Layer 3 of a small transformer language model trained on English Wikipedia (9 layers, counted from 0, width 96). Numbers have three digits each and are written without spaces.
Take only the direct path to the model's output, skipping the later layers: a vector added to the residual stream pushes a token's score in proportion to its dot product with that token's output vector.

Output vectors of the tokens that the questions are about. A number n stands for (n - 500) times 0.0042.
"ired": 612431353417392729606542453611450592556552463728571479504450652470614578671410374280440480337543490445471560381315372503320381472437510664633313554610313375406515683569611420428720417284462412287610596457693586483809508359480500521532578708512504486602438605355431441699605431564440446345
"y": 445541440513529557493359554643383341477587567549508493597435567440538703466671464668526368434392531522395587397578518459526376452514408508485666545441439446467637539430456283555334674582391541577674478454324619414554523484473491494524505611382628546508499501367463566451619560461469402449
"\n": 432535460593688432419646557597402490509516585487428589508417424537537453451707583509371481561404329490666616442397531521517488451525503344548452442544437532467532591343383470498566458411616436648338426665690777532494471549381437302475520407295333616733503540529503598717465488422355620320
"our": 464473507440508595555510396626455368505705497513418386519567396611530646438485379341449477390475361509463537415597434651541571506461674397464488609515391434476481585416442385710559535535590439171524614454497561645559386385423630614381562491551616648395399615493539488575403606349529508598
" example": 633660589478451663332622343357389497730435584447561315536516638470686670357651659257431505365563621350613361448566421483504626362343508552469585594317547322585493473472504415466639718527675549430624500629509567557585302386386410480288556494404634491629325281353430363826512429630403325764
"pite": 657632449514241645620683578547390702489492596651649606415466626576576664641554407440416500025432377422687467346436380659558459350418532417724285584426474274485406381584473467344513646538539649385681639375896723632575322332548380576296402727739392539528427327182583330670489207505388453572
"bur": 484762728517492529535564484371572517390437498574565373477270567511431669317487389569453665438497542385546507566596415680427670601445601486521341554471513381606412385579478574504517414771506647323374596372557754314510686367347505575421463359604548493701320343337784461556420361371571422418
"isted": 510570467472454544548609496589404524590376480698485370391503544456503455644575442563324550348631438513593526505410378509358312652344497579521625552440373421609547654719555420490594406602499453316579641418696564618570450328496485386203552453528596562518407461505669544623365342411474473553
"els": 567678329379554465681420539550375420629572446526472397451529445417501607401462495403649396412386559572481630454577426461479361559397583557519377616651573526654245544530520423591652510406629400384530463632521773358520499339471299625354585681388670437438569370494632438540400516501387498677
"uation": 462803539561348431183304560440515602518332617812677186336627566471635721328591388532519371615625580369597456532518387695508442336353634326307471410530361425412634444450464367526703731647483620462550522495716680475649518321332396651469609374572301487505523433585700408602284428571574321560
" similar": 694499490507479598361644401499453491580450666500450575413480580543537637315510525395600549395522447345526425501525452461414497375507544516542543505479514382457440472585567532393601598429472548444417518537517519494550508382370439608517511418534613515503568436417556430680564417547540527470
"awa": 543733586523331503323472522569572433515448481370396267495448661478395724390363398469518538619453486484520390504453401549436543361435592475496399481659353343449458481704592512442560528541542488573530645395604705334609439447475393426395448394727606590766379633469735420613457508493569473556
"ollowing": 604468335429506716655667384453411689374459607732574624417472719488693659413393581513349481266565468408481449544593353682508688326398384548524461469442436222470479481581461448542537593504402681477676561522540470588584469390485331591337576461559216710635389533203637510737311283514359497589
"sel": 471741463416383711515556510556586341629464685489560254612527366634481687317326362291694509246396598360530478576612399481519426247347494593579362575625491416491521470500294696560532582519568536399503553635610742692373566456280445474365697334389787465550439403430672695491335459519656418415
"ctor": 475617650533403586660481448653430683570557652718670350572321417528761816485565455347379591334414633405511383399447391718465433393352700353490461641432539363421424478485475381333627658277492504375478453699522432315430385375573478551368563558427513508641579687297477470592495481526672355542
"ces": 502698514496540500634604389424498471579480456694593292457360166396553588419406568452516440455688516392555456559433395518620288425347363342525460666220641323444385455465487489397598611749650563414585535787601733576512496327423304582454591608730508414499500502347670501542525480524429474664
"ein": 667581415516325510369513504496565449316434511628635268442482574570583674469532327390470549380526442490473455769608389566533543364510498594383547476548649393776477679519606552525394513358390422476550440530609671396522506366443332667396611464416518633655447282427505454488436607411618514498
"a": 481388549416579512505557599595498404508406406422473393475609516530456715522455523413464427517357479551409523556533533509538440427615390515489460565589430395432697475505470526553455514471541428483458514453385677677481494435615524394528425661477596599609437522606337439441605541519506388495
" been": 661592287434513579653627612506437398403571615579506555442395711581537666448446319459457584461572331401684406428482435553543341504421490474644638494604487317697469624484569618431375524499510548407561487460708477429520601227393484468361575432569500385659481392233635365615406433589440410670
"ts": 253672324464625452623649603564594464552457576634617299449380296326595617449435539521427654320528589502549587441430485475480492324380390675356476570256509418507579554670529458487725480639475521293467632696593724427502486323504279679468465404381558481416407454537700571518431627536568371530
"ilt": 614587363615409590493493559563460403383544536500568496417523629666624570377596499408592489247559492538469435377475341596324537576477344459395489570436478395647476639579614339403547373504600627285638446554554485408804414407294431486497712695390596433625457478434489338525552515607668376482
"ria": 674550478304389535496496558490487431573397568433525567434391484513637610214400400410763332395421490493556520647579401618602542323467463531549601507524534595440472650313584524387477622440548576427493504525472740302625468328430475693491499594431370504668363569407580386495588541401490551661

Each question shows what one neuron of this layer's MLP adds at an activation of 1. A number n stands for (n - 500) times 0.0017.

n44: 431555583440567483603464549530545488463531443573419470492671599415487472421633403574443473440402513503393553564461523542560514371493509555624473333486471583573594347530478569456377418395487485581539368577386650584527548398561503640485368455587495567537517482466467441531364648481522364618
Pushed down most: "ilt"

n325: 500502464293419469464418602510481459465543412587464453398565547543587589461487510459537472571647420607368434637546500430504579453624524467466524531618631439485419443580693533465293432515355529487630563569464405554489543495495502533463524534572541434594552566524419498378435523452422425475
Pushed down most: "\n"

n165: 534751440564455526437562575415481562385483471531528541431492514494368704477411441487453538421521386293744472532497478458479645462522555652491631549549594578644583397479424427630535684353458495517397436602568224551601506391435441508327382506414515408554413467571434346630564541622529335657
Which of these tokens does it push up most? " example"

n288: 350585577494495538716492475507523507408526570409548561408609370424606551381468494416486388628508318486379484363600574503521514512414453536450490632565479453354458460707757363538488448430440531492480529652565561504589530359535480482508558594374383493606381586522471534457536436437444691412
Pushed down most: " example"

n109: 385446451516380354549503594546415506504370464467476500418517545343337539391465520518599470600515558611578583626508531347560472574414451531329495433577490436524441469618492467467600458533518500469571541423495585483349415437568616470457420466533532493587496468495381568467734752460573636429
Pushed down most: "ollowing"

n15: 585412412531471540533477466440534561516613517544497430473483494472444397518543496584457374510360492535500447393494540542486521381579521553504517437466470333500581538473542535539542549538553491566525507547530553443528593468541622386588467464445409684529444586602540557435491543522419436423
Which of these tokens does it push up most? "\n"

n152: 475538466542515547447601447563490529492521517450413501443479510515487460412511529472498506557523322388593502476509626382444475429512533431578512502479505417546476469561500551474517555454429519492568526520550410638461597502507539560557493380432549548491502532487491437530484389555470495502
Which two tokens does it push up most, strongest first? " similar", " been"

n61: 496475475422442519463486481590486570488435560468461548451548415493418471519620530497482505523425546375508540630536511479532558418502567537468349570456542413518350548522539435633471535490480570386520445401586403429488502476555524471598700498454457460500497456519512522544533487524525537530
Which of these tokens does it push up most? "ein"

n225: 712467543554840445387409429464516532410409337544494455577653440486431458563559498497525376324406521481430485309471459582510478436431651413449377497451509431497755541477467530445531516383431573602429598333476595404605478665520479547573455562448566524615596647449578523517539430742427503479
Which of these tokens does it push up most? "ired"

n197: 485565478446548509479480561515458474440576502555499494678485495422630478626386476464481544383561585515449483534490546439572526484425525522447527518590562481566506447493408336453607414521569497487507569507496500502459371588603596502465518526564435543583468436505474491405391531477469439454
Pushed down most: " similar"

n240: 607464522537441548405479612533579555388510458502478355548532594553498396488408501588530532478514498481538463511415504443461422474449522409597600453476466470402496532528591439504545570483422451533532524435586535450572504508554597348376506478550579599469472489650548482454460542551492445521
Which three tokens does it push up most, strongest first? "awa", "isted", "uation"

n143: 549492404605543555362649410417614496511491551423493591398402489549461563571498532553438565482573465329555528512561560490360537556517477479522513616521432417409421540498616598324617432579484539433547432487616409521419460574498417442525519401609361442509473587532530401423567534522403551424
Which of these tokens does it push up most? " similar"

n129: 519445460565556374500602575456415580415442402479475405492477527431407470598400500492587473540615491424612573428480511451599396408487454587562530486506421424474604511426437582559578413623448520427494533463424320491498600469511450473468446604543605577682520421527549496434541747511545495552
Pushed down most: "ctor"

n4: 508593510504455502448572458435502465445500436451593492654543606555479607451513512342418430545481615504431587438598565495489418502453490457533584494461490387438456494517568472396426468462521541437586523546443532601523481546490531442341617542471512435506459479550545562573556384579492521370
Which three tokens does it push up most, strongest first? " example", "sel", "ilt"

n261: 550551480468439488492504413430449568498506628563494516557452451483484502425399511536473480456547502360622514562547535401443486470515598486544502608473477466542477560476554502568728393540418584493535450552529361481543436545440384406545520441395596528490515530549556357543535498563450482493
Pushed down most: "a"

n362: 392494415440465399545468570441466413473581525500476633518480640425520838467393546533565532430407647556361487534485517597459473418491600342509546491608558495537267387522614419439441584403576580480500341341477273462568529655346352576416409566555694539600662568534623375430605690337292544552
Which of these tokens does it push up most? "els"

n162: 586524516517464485588555493461500553495605553474468421446438484609365486427469550562587512360647449484528531475602512470481426467488378389402506537416555482403547560429646426441450506649525555570554542362606628495420429569458547513457480399525554599425529477535477518378626506430477519539
Which two tokens does it push up most, strongest first? "ces", "pite"

n306: 393547495405474460587458513522495527496512613543474598485646458495546416480479428536492472470578458530536548441495453511518545424583393622359273495428400583382500474422549393490446325421522507529528463522608557479477695429503553674518461373656532463322511482474540532543448676628710472520
Which two tokens does it push up most, strongest first? "ts", "uation"

n168: 621516627502427394666580523433448530431457506452519460592498496566395409569535553475511560601519407406477559506360436355549519424542577441513516439415603545615523536517452488614438418571535550456598508522522426591486562473462453446406537424392546498481540551553540453420423419525599463414
Pushed down most: "ria"

n339: 561476724581512434594414567509495605579458382403613410543558581510357529362444254498476395657415628541461524519441258497527409589563493455583476479604485457522530529532495510536420512497490525481572451488663497464502457573562690511500369473495462472588453519455502502487502543457546562505
Which two tokens does it push up most, strongest first? "awa", "bur"

n308: 608459474492490533445541627520507489376624479571502462509449597541450545482643481498522448492508511545491561443477493446544542467579522446520598650652391566742462610399503490549340419503599413359412460333367469569500517495568582526453300452604652360598408474444347455599437526469474458684
Which two tokens does it push up most, strongest first? " been", "our"

n113: 517638530281575534483623511404562523405515440565544400525495632512605395555595442527576488490336572500629303535592442423502481320481571406502419349571490427636554464543424370454629582627512521442536521510487575483502588553592556543490620305457490561402522425415464564586477436515576552388
Which three tokens does it push up most, strongest first? "uation", "sel", "bur"

n49: 573433515519479560543419489506522561487448563531453579508469452445515377482525507441502460482417439398532600555518526486560518483554599542534419536564444511572502608528436497498506408411392421514579490477602512520547418487507458461498639573535547415476454587457449445538588469565526366450
Which three tokens does it push up most, strongest first? "ired", "pite", "ilt"

n66: 464492492486669595543444393498415489477580480498527507555583556513407549410541522494545354498552537684407467518260473505557465400552562408467460523496553523610459446471457525504435590577454484682485498572447596483568454533411495500587464470378568488408381502653587571465532547428482509492
Pushed down most: "pite"

n287: 569522498482401521478585472427547471459494463536617552471406498445585476583541493419492424536486297569434507514529522446483517466549566492434544393525393578507549456556490584406579466529534491539520588367458506490525592551417451518481540521404588444434502397532500560392493554561429545440
Which of these tokens does it push up most? "ein"

n172: 414470514667542619451538605454551451522405454510434443528585467545548504558548453475379514565664619505542498594430442459479502424484508411548450311504410587587488528461546512361552386454498477396500500480485521486518613465496575511462630412525500527551537547412436447371515523612610461507
Which of these tokens does it push up most? "uation"

n142: 475486634435553515516444447455412476508502572459498446645505473512403488555640502433500391594517528435449500544449521347547646547557396285493484587473597385477396507451587528573594529650458496592530566458457584366542500396605472463691473410473383493466511638640483531476555367493372461558
Pushed down most: "sel"

n139: 390586530573517582582507405532511481567397591576389536487429434366600638496523487561413460575348445505528486417452565569368549569515428542509509580479548474384362556569554517493458500460578397396582548482560356417422588550612382492578352498527421475572466437496555571489599553556498593514
Which two tokens does it push up most, strongest first? "ctor", "ts"

n38: 604506463394504564453458505424470444639558582440530545446510510467407482446486468526536488600453548605402568562436482427468533564522492428558582452465500624480422587506457538407530448450456542460591448615347523451364399407411662511683428486492475631410480469500504459557532538552546552465
Which of these tokens does it push up most? "ria"

n202: 390485542527432387701588620412485651423320520500541442468619533228527460481476484532517588401529514723279435512399506479615553429610533560401463563449432619506645406546593641503531369380647512605308680547361732382398555602429734505363430456523529503438598619416590625416374387433403230454
Which three tokens does it push up most, strongest first? "ts", "bur", "a"

n264: 484472641492477601400593406534498568486558622663456532547424482510547385531378602548336464454535556579440429435507423481493524453400333536447447563525512397507476447539624449608463525537416611528505520540420473518498592539468350561485596560699449385470609391461586550510498458350353588635
Which of these tokens does it push up most? "ollowing"

n78: 672543576511625378500578584521540562426735507530467526549595565557407472532493527333500429463503497414447467373465462451450472390538557627311523390473505692460466492483401404457581500477472435454518661298458523533463447520548573591451569466615294617392535525537500456471370706374575554557
Which two tokens does it push up most, strongest first? "our", "uation"

n177: 439645608500516436553648437485464420532574448498476570597428540612456340380432466455520517377490485271484566643443414425456543472527418655495500441487455454576467451646525394569436566549396504325534489516510471514595502550486492512510446556376524577473579529551423683622429581514595541511
Which two tokens does it push up most, strongest first? "sel", "ts"

n272: 444514421718595516375475592580351328643399412478657409500467538514422475512411367437553441430452309611545587658488706382563439486645470494587553421361368438522491400565215419491380511634470487562547621523367554437497550491403444502473527526574579362360505543511439403632543562604482476565
Which of these tokens does it push up most? "y"

n348: 421565513537548498606392381490547532473381532322558457502381460549426493570605486536505400569555522528440367565498545490420461489401329631493615500460464490455368531506529568462541528718534408445543361532407386447641511415466482512567588681591576428464477520542462553352470555505505595513
Which three tokens does it push up most, strongest first? "ces", "ilt", "y"

n376: 605491507568519511569580396614502562459447556507453528344535534351473526420426586656440512390480397436478483496475342586393664543384516510456481599507485351518488440522561621564532561543412544406572466460466473514598627578549402646460573431532505565590498507370658445458431446560588475467
Which three tokens does it push up most, strongest first? "ollowing", "bur", "pite"

n211: 472469551557615436475418442434540808575478515528391529508503667733527459378434575547427471445368510324611477357421407447289405545543406520670522631461445294626599472546446528549335701560427406516362527513534276473566503442628603561602480392575568545414613338567433547735488379317650533624
Which of these tokens does it push up most? " similar"

n296: 540483660567498523548431493337532671402543455485552397616554407549483384441416551397539523510526533339569413421484505531488584529507410365580651565398550424473589628716562460487621534437396585540453321545445509546570520420518472362357632474495370558604441502502535383442550563518408425539
Which of these tokens does it push up most? " example"

n133: 327480494612418517453440431592535526557502500377509502441429416596458458630510545483429402454519421466433451464426518365575492548544500502483512621512515517510496692480468488410577434594502375608395546510403660544589476440426582521504446465557496546562418500484449592559570553525557485515
Pushed down most: "ollowing"

n222: 528492515432640431491369442464373562572469568371480489479455451414415554482676484417524524417436498441458585461605551458524577548461485376634470568525439514402586427412446468412466537544520567593511360500543406515556419622516486512566395414611572350576553510542577627520549398562586555546
Pushed down most: "ein"